Layer 4 of a small transformer language model trained on English Wikipedia (10 layers, counted from 0, width 128).
A neuron adds its activation times its output weights to the MLP's output. To switch it off is to set its activation to zero at one token and run the rest of the model.

Output weights of the MLP neurons that the questions are about. A number n stands for (n - 500) times 0.00069.
n28: 365 625 418 359 369 517 470 813 465 559 474 426 375 582 438 611 487 666 517 226 531 336 343 530 412 661 476 607 314 452 603 351 237 486 928 342 492 389 491 679 584 538 404 625 483 337 401 374 554 379 517 500 398 437 459 618 618 595 496 622 719 696 650 571 266 347 683 419 526 582 644 476 821 724 560 237 436 699 382 594 287 709 564 384 398 645 462 408 644 483 381 500 458 396 570 195 717 417 236 504 746 421 537 693 554 459 272 631 246 614 504 529 448 453 609 397 301 508 418 283 724 363 729 478 390 471 715 601
n39: 237 557 392 442 356 598 413 558 661 326 548 562 310 435 500 177 611 667 687 400 729 352 388 629 597 596 447 451 492 526 461 342 165 690 340 650 437 447 694 422 466 336 257 542 509 553 634 480 454 448 475 721 645 530 533 320 663 356 333 596 646 425 524 171 556 674 721 386 427 400 555 512 655 604 375 491 556 662 690 526 311 341 625 302 214 239 318 886 504 400 308 420 546 464 496 224 513 537 436 206 726 517 559 597 797 475 578 535 462 530 496 483 504 707 550 446 667 607 448 642 555 318 678 253 513 559 460 343
n104: 386 430 160 504 437 410 294 401 596 570 661 595 334 579 556 475 551 422 561 648 493 528 270 500 640 374 407 468 557 399 662 496 552 678 225 340 283 684 251 575 662 585 436 633 537 630 595 610 351 475 484 562 484 733 504 413 259 584 484 466 544 552 466 504 730 725 457 212 545 412 574 328 351 324 724 570 615 439 581 475 613 609 397 343 611 693 500 536 424 692 328 396 732 396 448 459 447 596 430 324 516 336 492 403 685 652 445 433 472 524 673 110 691 521 671 631 696 476 479 190 708 419 537 280 530 621 754 374
n122: 488 128 689 402 609 500 620 414 595 526 655 484 561 599 496 296 534 470 693 729 570 331 414 463 609 401 373 410 468 508 775 540 670 470 452 716 270 656 646 543 872 639 440 464 303 422 549 492 297 537 592 200 448 351 366 531 542 388 508 571 496 742 556 596 366 201 519 565 541 483 476 334 751 733 418 577 573 637 456 484 691 424 508 439 577 598 311 404 450 541 451 489 579 611 418 332 561 606 346 399 667 670 456 124 651 366 508 425 369 420 736 314 467 299 426 715 516 453 459 468 613 643 496 491 647 440 329 588
n151: 446 687 537 476 612 718 492 527 373 474 667 531 667 655 591 341 404 504 528 599 467 852 613 492 529 483 508 625 224 314 704 407 437 449 791 412 243 492 238 508 615 663 611 421 549 407 565 721 599 480 692 238 500 552 523 492 529 673 558 653 703 611 481 313 565 621 573 565 642 27 661 346 504 405 320 504 460 589 624 390 456 599 277 431 367 496 396 393 459 414 500 622 579 462 792 361 540 343 634 476 417 311 291 475 401 634 573 305 508 532 346 401 439 459 768 434 575 399 484 389 436 408 578 623 781 576 446 648
n226: 446 608 393 631 457 813 492 449 479 648 492 414 377 351 524 377 466 453 431 639 626 286 465 770 542 479 450 508 472 379 492 610 479 444 448 403 440 525 248 375 432 352 692 875 599 617 376 594 772 566 516 389 435 609 200 566 571 529 516 588 387 484 485 705 476 451 496 434 471 463 346 523 592 556 731 915 374 528 657 603 364 456 557 459 415 443 803 692 442 500 642 385 615 811 685 385 561 243 451 674 572 401 624 496 528 480 290 404 472 330 582 636 405 327 500 579 571 653 380 624 702 580 492 581 496 584 118 682
n234: 88 611 377 614 625 429 534 906 811 491 595 629 711 364 369 580 535 381 350 349 496 508 496 538 535 594 639 710 409 466 369 303 447 491 537 791 717 570 254 548 541 368 521 471 551 660 483 568 636 428 459 449 625 608 354 552 219 496 584 681 599 299 453 607 651 542 588 428 352 244 504 456 299 426 148 483 479 521 533 525 537 644 458 437 404 639 288 438 389 432 450 662 410 606 213 542 403 549 605 513 590 611 385 383 582 561 456 573 541 629 727 455 686 597 612 605 782 318 487 414 608 470 742 214 522 277 690 571
n243: 496 567 270 633 480 587 242 641 487 473 564 627 538 680 249 329 616 574 479 528 794 369 504 483 637 331 653 408 508 373 496 591 483 316 496 496 553 297 483 540 663 728 642 439 76 555 475 464 545 337 525 622 521 628 496 317 385 534 516 466 740 569 442 431 450 343 623 535 475 715 252 453 793 282 466 591 459 442 303 592 463 390 317 404 587 342 406 333 741 609 546 531 443 516 596 450 106 436 517 471 670 565 492 419 528 637 595 419 314 722 546 459 391 391 611 744 754 372 428 545 409 384 450 326 118 406 462 734
n264: 402 303 628 170 742 717 500 551 487 295 500 650 667 553 249 469 491 601 327 789 500 461 188 413 370 740 405 924 586 607 584 570 386 495 513 438 398 650 657 679 393 487 603 364 615 396 364 337 735 548 483 170 582 422 812 437 200 571 384 545 323 470 346 749 348 578 275 665 592 372 535 633 295 525 412 413 504 457 560 579 427 526 552 417 426 522 478 530 656 266 439 451 699 480 437 504 395 563 748 340 611 466 487 500 594 356 845 460 436 560 692 423 518 610 449 626 385 256 712 572 357 410 659 349 401 496 572 539
n343: 564 370 707 273 580 496 440 532 572 210 509 592 277 640 569 433 548 297 471 679 344 421 468 588 466 385 346 472 521 764 492 513 574 438 521 349 643 313 470 320 821 557 615 627 847 620 538 684 652 572 644 902 504 591 682 560 332 517 564 659 643 467 570 142 312 446 412 571 550 610 571 428 496 679 644 613 429 517 793 626 480 377 454 508 529 467 637 389 509 305 375 759 488 508 464 420 885 569 567 488 418 394 402 414 614 313 344 620 671 616 685 533 390 492 455 564 537 577 615 361 512 288 309 487 431 479 685 778
n420: 391 500 384 456 362 319 466 576 550 526 178 654 231 529 420 78 496 322 516 644 526 484 587 595 200 416 597 809 594 479 280 607 835 348 472 340 283 470 276 402 512 560 290 657 550 508 488 224 568 562 439 816 337 414 349 366 576 437 461 525 720 476 740 297 253 410 390 481 393 600 656 500 480 416 350 475 249 578 638 777 339 548 603 562 410 364 524 464 706 634 549 388 284 639 579 575 426 392 381 520 500 380 476 517 480 432 626 361 424 471 620 613 442 483 377 452 444 330 496 601 512 611 492 526 585 484 648 671
n421: 544 504 578 479 459 590 478 812 535 362 212 525 504 596 534 344 211 600 215 617 438 670 720 586 761 447 484 488 543 732 526 341 487 477 479 467 765 630 244 743 250 133 626 546 648 311 413 710 521 726 487 657 338 615 363 504 527 491 242 694 560 550 420 593 706 598 533 516 556 391 466 381 496 308 700 654 324 590 649 591 399 496 453 639 427 504 487 226 456 574 324 581 542 484 314 348 410 705 835 320 601 445 508 389 508 140 562 592 567 504 517 580 348 209 482 459 475 508 273 525 500 447 274 441 304 466 403 564
n452: 382 580 534 562 325 441 578 471 491 232 539 814 294 388 446 530 504 491 812 608 716 622 652 619 465 313 637 283 534 344 225 487 562 671 571 577 512 602 693 696 684 396 546 333 659 463 625 638 446 414 605 448 394 200 377 313 242 340 617 491 650 458 563 504 555 652 459 581 500 336 508 743 629 732 418 687 283 373 349 628 408 608 517 659 122 547 504 776 682 427 555 592 541 376 557 272 657 322 347 343 662 238 533 373 504 666 541 535 404 437 274 471 461 234 545 467 454 488 517 712 589 535 720 558 566 601 412 420
n459: 463 344 338 457 589 636 430 481 410 594 421 434 601 321 398 544 596 517 528 426 697 416 352 577 318 336 405 914 476 434 654 488 462 343 595 848 579 370 459 373 504 465 575 169 557 477 626 442 449 463 389 484 512 528 551 662 682 655 542 455 281 551 295 575 524 444 615 542 407 475 396 615 476 414 447 211 544 428 508 277 405 614 504 662 512 589 377 670 377 463 544 700 539 545 291 561 464 434 589 528 669 480 178 562 233 649 535 442 394 412 270 531 536 504 341 725 700 702 333 394 751 371 235 551 517 318 695 384
n491: 370 504 517 504 488 618 478 549 547 536 605 354 474 607 384 364 860 411 550 562 246 194 574 525 326 526 223 537 601 293 380 580 420 567 433 472 504 579 382 654 738 367 741 230 423 585 641 321 724 551 433 286 378 437 537 662 378 586 484 470 432 463 732 417 572 158 399 271 283 664 462 464 438 455 530 462 419 563 626 470 492 558 726 521 699 453 571 450 323 500 331 448 327 759 520 684 449 578 373 589 769 686 554 456 707 455 557 639 289 336 560 459 534 487 341 561 578 467 487 857 689 526 122 433 478 667 247 521
n498: 403 384 517 377 374 484 487 492 475 561 394 508 397 218 668 541 253 271 569 428 355 695 464 463 394 722 655 460 451 366 508 299 791 309 423 508 392 444 352 418 330 516 621 645 554 273 363 531 544 624 455 442 394 716 544 610 475 429 590 635 425 448 397 460 783 382 614 652 521 550 549 551 572 496 347 336 291 480 654 777 335 412 562 599 508 389 545 363 379 488 201 558 688 539 642 421 648 432 426 508 476 424 797 91 432 444 277 618 620 557 549 396 744 396 794 579 628 314 579 540 345 436 654 319 695 456 770 370

Each question names a token from some text and the token that comes next. It shows the activations a of the neurons there, in the order above. A number n stands for (n - 500) times 0.039.

Then comes g, the gradient of the next token's log-probability with respect to the MLP's output, scaled to length 1. A neuron's effect is roughly proportional to its activation times (output weights . g). A number n stands for (n - 500) times 0.00071.

"os", then "."
a: 500 500 500 683 500 500 500 500 500 500 500 500 500 500 500 500
g: 297 498 550 391 434 639 467 711 728 372 597 709 23 494 287 479 410 592 567 527 354 505 535 604 515 355 481 742 656 456 406 506 528 500 505 455 600 502 590 524 486 705 373 642 533 516 663 810 492 392 551 361 627 433 441 693 676 480 557 530 538 502 747 500 435 683 443 479 405 417 591 522 453 478 507 336 580 554 306 401 555 520 713 408 469 305 528 524 645 347 283 531 753 707 321 300 525 493 317 746 596 444 475 602 564 318 431 428 394 401 493 475 523 374 612 490 389 597 523 432 576 647 505 613 446 475 426 750
Which neuron, switched off, lowers the next token's probability most? n122

"and", then "l"
a: 500 500 517 536 500 500 500 500 509 500 500 500 500 500 500 500
g: 441 537 502 514 437 604 613 503 403 430 450 327 545 524 564 467 422 708 465 698 449 571 374 258 504 435 246 302 394 732 515 662 526 555 683 449 722 607 504 302 478 401 474 608 711 419 473 492 551 608 536 411 627 727 462 555 605 576 493 467 427 611 681 606 497 731 202 530 730 653 375 621 504 404 373 529 496 206 619 499 429 548 479 441 514 529 481 268 444 398 340 355 399 639 606 844 542 499 441 618 764 291 290 570 293 409 769 317 491 421 406 502 445 592 644 570 435 465 636 540 448 533 626 599 612 597 421 501
Which neuron, switched off, raises the next token's probability most? n122

"u", then "ation"
a: 500 500 500 500 500 500 500 500 500 500 500 500 500 500 606 500
g: 408 502 483 372 614 420 491 586 732 300 497 482 568 445 583 372 348 658 400 542 257 601 600 467 574 412 562 537 274 577 378 478 303 520 791 418 593 468 512 566 362 350 596 324 447 482 243 624 508 574 763 624 715 304 629 450 686 635 414 613 388 665 384 426 639 672 580 453 404 384 621 415 485 439 610 333 739 659 429 389 479 554 490 300 546 659 261 728 505 430 591 477 444 358 301 419 470 468 565 500 520 671 476 678 649 659 454 400 585 536 575 613 389 534 574 409 715 323 680 539 557 814 551 577 453 519 423 635
Which neuron, switched off, raises the next token's probability most? n491

"il", then "le"
a: 500 500 500 500 500 500 662 500 500 500 500 525 500 500 500 500
g: 550 503 322 390 576 638 380 616 473 407 427 469 688 291 350 473 580 637 503 227 488 461 588 713 524 529 397 246 474 754 426 259 502 646 513 561 536 421 470 194 574 416 556 516 372 349 671 629 511 392 482 356 637 283 533 666 458 510 255 493 442 414 455 423 484 564 227 386 288 506 347 441 551 439 614 373 524 545 622 669 338 642 575 458 353 436 400 420 428 274 602 384 514 693 479 619 432 351 508 579 702 516 358 678 380 388 600 560 417 676 467 447 256 618 513 629 237 476 481 683 429 425 521 275 472 436 422 354
Which neuron, switched off, lowers the next token's probability most? n234

"c", then "oun"
a: 500 536 500 500 500 500 500 500 500 500 500 500 500 500 500 500
g: 308 560 450 694 410 756 510 603 383 538 676 372 311 294 674 640 342 448 709 451 668 523 555 611 331 493 171 453 539 436 264 618 515 557 654 536 539 584 519 619 571 582 530 460 688 437 353 484 421 471 701 633 592 613 553 590 692 736 374 480 490 595 525 469 380 355 602 358 278 552 498 747 378 562 491 488 546 524 409 630 612 455 286 525 534 448 355 868 554 548 493 625 460 662 440 326 528 494 459 603 587 427 565 583 253 613 523 287 406 713 681 338 411 389 553 528 627 576 614 475 509 453 686 395 563 459 303 481
Which neuron, switched off, lowers the next token's probability most? n39

"or", then "r"
a: 514 500 500 500 500 520 500 500 500 500 500 500 500 500 500 500
g: 376 476 505 529 546 611 370 789 440 601 318 331 464 312 442 689 625 255 489 405 390 516 414 589 553 581 476 476 594 642 491 498 620 411 508 536 646 253 317 457 555 361 556 414 538 408 415 550 475 300 504 527 670 551 276 733 365 346 284 379 445 675 516 654 436 618 490 529 475 279 503 378 665 346 584 479 644 674 530 531 642 535 539 729 432 472 492 504 331 501 694 260 356 631 354 547 684 278 531 629 810 654 565 522 361 498 551 428 615 602 432 595 272 606 451 378 603 456 522 460 562 383 588 337 539 492 217 305
Which neuron, switched off, lowers the next token's probability most? n226

"ter", then "c"
a: 511 500 500 500 500 500 500 522 509 500 500 500 505 500 500 500
g: 546 504 409 527 642 622 600 449 513 315 297 711 324 302 393 572 419 594 374 638 448 423 708 549 465 444 497 578 324 554 480 501 505 543 490 549 405 530 539 479 437 524 377 295 528 613 572 546 510 393 313 541 303 389 425 472 634 621 564 313 560 586 751 475 325 487 446 235 533 535 443 411 493 358 505 644 676 473 828 506 548 595 439 408 594 764 509 584 231 541 488 375 553 447 199 477 566 413 842 685 589 569 304 696 352 495 296 502 499 528 492 400 346 459 613 407 323 701 722 687 336 478 295 501 537 368 574 534
Which neuron, switched off, raises the next token's probability most? n243

"y ", then "A"
a: 500 500 500 500 500 520 500 500 500 500 500 500 500 653 500 506
g: 550 536 556 709 321 472 550 719 518 790 575 421 731 445 565 469 710 781 664 435 608 420 469 463 593 721 577 281 415 363 640 349 532 361 791 217 470 317 605 359 366 426 395 672 400 471 503 570 518 522 459 531 588 490 666 699 504 338 556 350 397 532 171 520 476 383 506 619 369 404 507 428 212 430 697 391 478 504 274 645 473 505 422 508 473 486 530 546 615 695 411 498 400 281 263 563 449 518 264 553 494 296 605 538 478 811 564 567 524 470 412 496 477 562 522 448 481 549 473 414 460 597 360 604 460 496 535 433
Which neuron, switched off, lowers the next token's probability most? n459

"i", then "z"
a: 500 500 500 500 500 500 500 500 500 500 830 500 500 500 500 500
g: 605 597 453 647 388 624 444 246 552 560 470 548 626 457 397 410 434 567 497 625 693 624 684 432 519 448 710 449 450 387 691 402 479 601 590 458 355 520 437 294 359 420 676 696 320 457 453 437 481 465 535 645 638 582 239 613 436 528 769 571 569 623 674 499 433 466 451 526 400 426 601 631 499 649 861 708 477 378 398 696 432 530 431 767 611 712 441 477 609 489 307 343 698 640 671 436 483 457 445 719 585 223 758 433 445 601 555 491 531 530 534 605 478 525 568 478 517 323 475 543 183 503 515 537 540 266 449 654
Which neuron, switched off, lowers the next token's probability most? n420

"| ", then "N"
a: 500 500 500 521 554 501 500 500 500 500 500 500 500 500 500 500
g: 536 448 452 540 572 628 851 350 360 485 558 406 532 752 458 745 650 392 111 551 513 547 466 446 585 412 553 505 657 760 475 641 570 497 627 623 669 464 610 531 430 704 444 474 454 434 360 525 439 389 454 443 513 570 578 505 351 413 537 598 437 425 357 536 674 644 610 692 619 601 483 720 497 705 545 390 304 476 458 416 657 566 786 407 693 574 420 295 672 465 410 660 564 300 654 523 491 440 265 494 458 534 769 570 361 434 446 464 459 398 731 512 707 417 515 526 457 457 242 464 731 492 353 421 477 440 462 446
Which neuron, switched off, raises the next token's probability most? n151

"sh", then "or"
a: 677 747 500 543 500 500 500 526 500 500 500 618 500 500 500 500
g: 459 355 522 575 552 499 729 429 231 526 511 508 642 601 459 516 521 571 498 432 501 398 310 589 659 485 561 115 653 496 364 467 555 572 628 355 480 399 197 296 498 369 393 421 512 588 402 561 412 481 429 522 636 645 663 412 555 250 665 541 579 398 577 518 599 494 523 314 282 459 144 679 481 436 499 466 637 602 538 340 315 565 543 526 432 672 596 585 403 633 556 376 708 410 468 535 712 571 392 627 593 356 486 413 580 614 382 579 430 609 252 564 533 619 637 625 504 439 297 551 515 498 509 532 344 306 534 114
Which neuron, switched off, raises the next token's probability most? n421

"er", then "g"
a: 500 500 501 500 500 500 885 500 500 500 500 500 500 500 500 500
g: 536 708 611 599 484 443 286 341 754 417 593 492 491 377 515 479 462 476 427 697 489 315 468 421 315 460 310 634 483 501 309 533 459 641 891 449 470 499 452 366 533 542 656 596 421 610 529 346 455 358 494 582 381 461 480 582 397 876 673 466 413 496 715 465 545 497 598 440 539 410 636 669 570 101 429 340 628 574 559 463 572 398 484 681 382 575 614 579 374 712 341 651 488 648 587 483 423 459 593 318 472 401 648 629 637 425 492 457 781 742 664 454 655 522 522 372 340 587 462 474 447 380 612 397 612 606 606 492
Which neuron, switched off, lowers the next token's probability most? n234

"y ", then "h"
a: 500 501 500 500 500 500 500 500 500 500 500 500 501 624 500 500
g: 378 658 588 512 352 503 477 743 522 273 412 498 573 496 486 325 484 629 292 530 529 350 628 746 344 627 633 691 691 480 515 677 556 358 532 544 520 465 614 374 534 512 432 486 349 386 474 382 653 551 632 633 474 478 548 642 607 277 549 419 277 609 465 494 381 440 716 366 563 771 606 531 566 811 653 298 394 359 823 632 574 486 525 376 492 390 565 619 535 754 381 338 197 471 452 546 497 602 548 664 320 483 283 397 333 447 416 538 491 505 313 590 628 613 473 563 363 604 509 627 466 606 455 482 433 566 413 685
Which neuron, switched off, lowers the next token's probability most? n459

"as", then "s"
a: 505 500 500 514 713 500 500 500 501 552 500 500 500 500 546 519
g: 568 772 420 384 442 623 560 498 276 503 412 419 599 596 548 420 367 570 178 620 263 437 503 266 478 531 604 689 552 300 207 569 618 618 577 491 711 487 662 546 462 441 407 456 641 583 507 531 472 476 484 391 366 385 542 488 390 505 372 357 469 464 612 583 562 531 423 567 669 562 661 499 304 598 519 585 420 547 502 695 562 735 544 667 561 633 410 390 548 292 350 706 730 596 334 496 439 604 639 590 669 456 485 583 344 264 365 527 493 727 503 364 617 595 346 636 337 573 668 655 609 430 494 430 615 260 277 360
Which neuron, switched off, raises the next token's probability most? n151

"s ", then "an"
a: 500 500 500 500 500 525 500 500 500 500 500 500 500 541 500 500
g: 592 446 436 702 267 677 658 392 453 491 386 328 443 466 517 474 530 470 190 530 730 407 561 694 445 475 546 521 454 337 324 792 721 466 430 754 569 574 378 698 460 572 614 351 608 338 356 412 557 364 623 657 382 607 394 431 469 549 577 373 483 517 395 642 679 327 480 499 582 524 483 481 595 653 599 443 444 419 525 429 459 512 565 464 471 411 453 538 425 753 539 463 519 275 521 530 540 447 602 323 647 407 441 392 461 296 321 573 371 562 517 796 923 547 448 299 497 532 573 403 379 365 328 323 491 283 559 594
Which neuron, switched off, lowers the next token's probability most? n459

"I", then "ts "
a: 500 500 500 500 500 500 500 500 560 500 506 500 500 500 500 500
g: 659 533 463 630 576 594 580 609 535 493 450 471 564 240 588 412 614 376 238 399 332 320 539 385 432 664 324 581 359 259 533 502 474 569 476 535 563 589 551 618 543 493 511 355 484 547 304 460 650 478 562 348 431 413 469 560 476 411 467 481 568 612 221 691 519 644 515 553 652 707 515 511 664 464 241 354 537 352 388 373 654 817 616 317 831 540 463 426 582 656 474 616 427 498 211 394 335 517 356 376 589 772 489 494 672 470 548 590 496 590 591 682 643 584 388 211 434 547 475 326 450 568 311 570 600 496 661 530
Which neuron, switched off, lowers the next token's probability most? n264

"the ", then "ent"
a: 500 500 500 500 500 511 500 601 500 500 500 500 500 500 500 500
g: 386 454 642 511 220 398 542 482 425 387 442 330 627 470 444 542 527 360 823 434 584 475 639 352 680 527 621 219 483 350 561 574 399 381 615 479 332 623 417 476 322 501 329 588 495 470 451 452 339 624 531 458 439 472 399 349 545 569 664 518 558 476 595 823 588 721 731 648 346 355 452 738 760 566 366 491 589 504 658 291 556 629 518 354 386 625 453 506 313 532 696 431 589 319 573 577 680 534 562 628 543 614 584 418 626 386 285 553 504 584 572 471 516 687 568 205 553 371 495 414 344 603 499 423 441 415 751 569
Which neuron, switched off, raises the next token's probability most? n243

"u", then "s "
a: 500 500 500 500 500 500 500 500 500 500 500 500 501 500 558 500
g: 492 612 393 343 424 770 508 567 609 673 555 521 452 493 431 446 683 407 579 383 454 551 494 272 594 704 597 490 535 560 492 507 365 532 605 266 618 310 511 465 482 515 554 506 705 245 684 405 546 816 452 577 468 494 718 646 609 624 479 353 431 725 672 492 502 502 794 419 387 527 641 538 212 523 348 624 474 385 198 477 348 499 700 389 725 556 439 385 507 470 461 519 429 544 330 468 552 442 514 535 524 421 635 476 475 589 326 186 295 283 420 552 338 603 340 504 571 463 521 481 498 337 511 426 630 556 402 760
Which neuron, switched off, lowers the next token's probability most? n491

"g", then "en"
a: 500 500 500 539 518 500 500 500 500 510 500 500 500 500 543 500
g: 535 540 535 540 468 561 280 328 483 653 435 513 424 505 703 310 773 419 549 544 572 404 329 521 450 553 715 530 346 499 524 836 437 550 301 302 638 809 576 211 497 565 421 390 468 555 676 469 425 619 439 363 406 484 492 312 604 511 650 309 469 582 650 487 349 548 435 560 609 639 479 732 583 484 488 494 639 200 460 454 492 578 527 371 610 504 442 533 390 517 384 473 612 438 572 535 452 452 403 489 462 586 405 274 548 442 356 445 481 390 580 720 432 484 496 485 429 490 359 323 650 168 454 541 621 660 436 923
Which neuron, switched off, lowers the next token's probability most? n122

"el", then "a"
a: 500 528 500 500 500 500 500 500 523 500 500 603 500 500 500 500
g: 257 558 581 359 324 425 548 415 581 444 579 389 494 501 412 702 463 552 675 499 401 593 579 551 553 530 481 377 519 481 566 448 445 286 365 590 487 378 243 775 379 461 403 253 816 461 399 770 539 537 431 527 378 619 499 456 399 434 362 544 233 648 530 352 613 397 689 497 425 430 443 708 633 501 601 464 335 510 329 574 267 537 609 621 155 440 389 571 443 467 496 552 435 550 646 404 266 437 454 160 498 368 599 480 537 504 736 559 550 442 376 375 547 475 716 424 535 590 624 525 574 541 340 355 326 284 461 487
Which neuron, switched off, lowers the next token's probability most? n421

"-", then "B"
a: 500 500 500 508 594 500 500 500 500 535 500 500 500 527 500 500
g: 470 486 562 641 427 610 488 343 505 375 632 669 443 385 485 434 450 621 617 364 474 730 453 605 378 597 349 537 617 586 402 284 309 582 525 252 355 577 730 505 389 578 467 658 345 619 572 687 478 494 489 570 755 472 658 414 585 377 583 439 562 680 411 437 531 707 524 475 431 593 443 632 431 425 574 462 215 598 484 370 365 618 604 633 424 362 371 466 530 400 507 418 622 636 665 622 608 502 543 462 304 174 633 593 972 648 637 443 429 465 415 556 207 543 396 688 592 365 550 558 335 503 587 466 521 599 432 610
Which neuron, switched off, lowers the next token's probability most? n151

"il", then "m"
a: 500 500 500 517 500 500 980 500 500 500 500 500 500 511 500 500
g: 541 263 528 689 574 294 329 481 635 155 638 633 762 394 302 342 624 451 166 606 450 222 422 454 469 499 339 552 450 453 334 651 519 374 553 451 606 393 428 399 387 361 581 564 665 485 183 406 446 636 749 484 597 463 502 468 315 533 355 405 457 642 489 495 441 640 364 530 523 437 420 614 519 527 604 511 549 626 507 227 449 544 496 450 358 672 409 547 342 446 633 579 615 512 562 501 456 723 527 345 537 503 401 508 299 496 429 464 299 451 367 509 495 355 573 642 474 363 405 476 668 640 376 793 652 537 483 415
Which neuron, switched off, lowers the next token's probability most? n234

"ac", then "ob"
a: 500 500 500 502 500 500 500 500 500 602 500 500 500 500 500 500
g: 480 574 583 417 472 424 315 344 658 712 309 424 644 526 534 498 445 238 576 531 498 593 547 292 232 565 311 398 483 333 583 415 223 465 601 414 535 342 513 725 376 561 489 472 592 636 502 440 451 683 486 709 550 639 533 589 605 397 623 508 436 727 290 554 581 407 518 469 398 638 520 888 553 576 210 485 376 573 386 654 540 522 365 656 510 528 424 472 468 453 328 618 472 336 410 476 735 458 309 486 334 433 463 578 554 377 635 262 534 431 484 590 458 383 359 320 333 521 514 390 565 540 517 263 565 307 653 687
Which neuron, switched off, lowers the next token's probability most? n343

"er", then ", "
a: 500 500 521 500 500 568 500 500 500 500 500 500 507 500 500 500
g: 483 317 293 572 484 435 550 515 570 278 501 361 439 294 526 390 391 710 568 555 447 421 320 484 451 448 558 746 431 231 389 637 469 619 420 314 338 396 524 561 633 252 527 759 379 598 503 620 387 776 488 632 633 444 427 635 595 545 598 425 470 340 681 452 575 467 558 426 499 298 464 731 428 477 466 568 594 632 423 385 543 710 698 618 408 530 400 496 272 362 403 507 597 591 345 377 753 626 604 642 555 331 461 543 802 337 467 435 501 339 599 634 455 573 603 802 426 560 462 491 419 375 564 516 340 331 407 459
Which neuron, switched off, lowers the next token's probability most? n226

"sh", then "ed "
a: 500 656 500 500 500 500 500 500 500 500 500 672 500 500 500 500
g: 556 254 685 362 460 312 419 527 285 569 424 416 516 465 393 608 453 419 353 802 446 387 452 397 426 483 496 390 522 630 583 586 605 620 523 665 489 407 522 413 573 420 380 494 415 580 522 524 714 428 522 394 494 775 518 383 240 535 403 380 806 414 555 438 555 768 559 413 686 423 696 371 506 339 551 494 469 561 544 535 663 686 530 544 643 452 510 277 680 725 484 505 530 531 433 576 387 408 463 359 446 743 448 573 422 609 330 835 502 524 338 655 556 491 562 740 367 381 373 597 779 528 232 556 429 513 637 501
Which neuron, switched off, lowers the next token's probability most? n421

"en", then "o"
a: 500 500 500 500 500 500 504 500 500 500 500 510 500 601 500 500
g: 563 424 764 404 454 575 652 411 460 400 455 542 512 341 380 456 385 355 456 363 571 554 600 371 585 393 569 603 599 575 214 422 477 375 482 571 584 558 291 630 607 593 413 311 742 226 350 643 520 265 149 397 606 695 460 475 591 501 601 532 434 355 134 497 633 393 485 635 696 541 482 648 510 566 451 366 480 563 497 632 544 536 149 478 617 494 452 524 484 575 522 385 646 284 295 337 498 514 482 526 596 342 567 585 458 454 625 531 537 526 597 641 473 539 656 477 261 548 671 784 438 569 502 515 476 347 676 571
Which neuron, switched off, lowers the next token's probability most? n459

"y", then "at"
a: 500 500 500 500 500 500 500 500 500 500 500 500 500 503 593 715
g: 428 588 536 446 309 508 395 407 635 485 413 641 737 472 396 584 337 395 312 702 473 469 620 713 539 572 582 477 524 441 617 402 640 306 269 749 607 754 259 594 422 672 665 393 590 508 303 364 548 558 520 599 431 486 587 329 546 363 649 595 510 369 532 438 420 314 543 445 436 418 391 687 662 709 397 424 303 365 640 616 443 467 645 642 546 369 568 507 594 764 506 333 371 521 727 596 415 502 358 516 500 487 568 466 469 320 302 626 496 490 318 352 499 523 803 478 352 656 466 433 572 667 434 451 681 312 640 534
Which neuron, switched off, lowers the next token's probability most? n498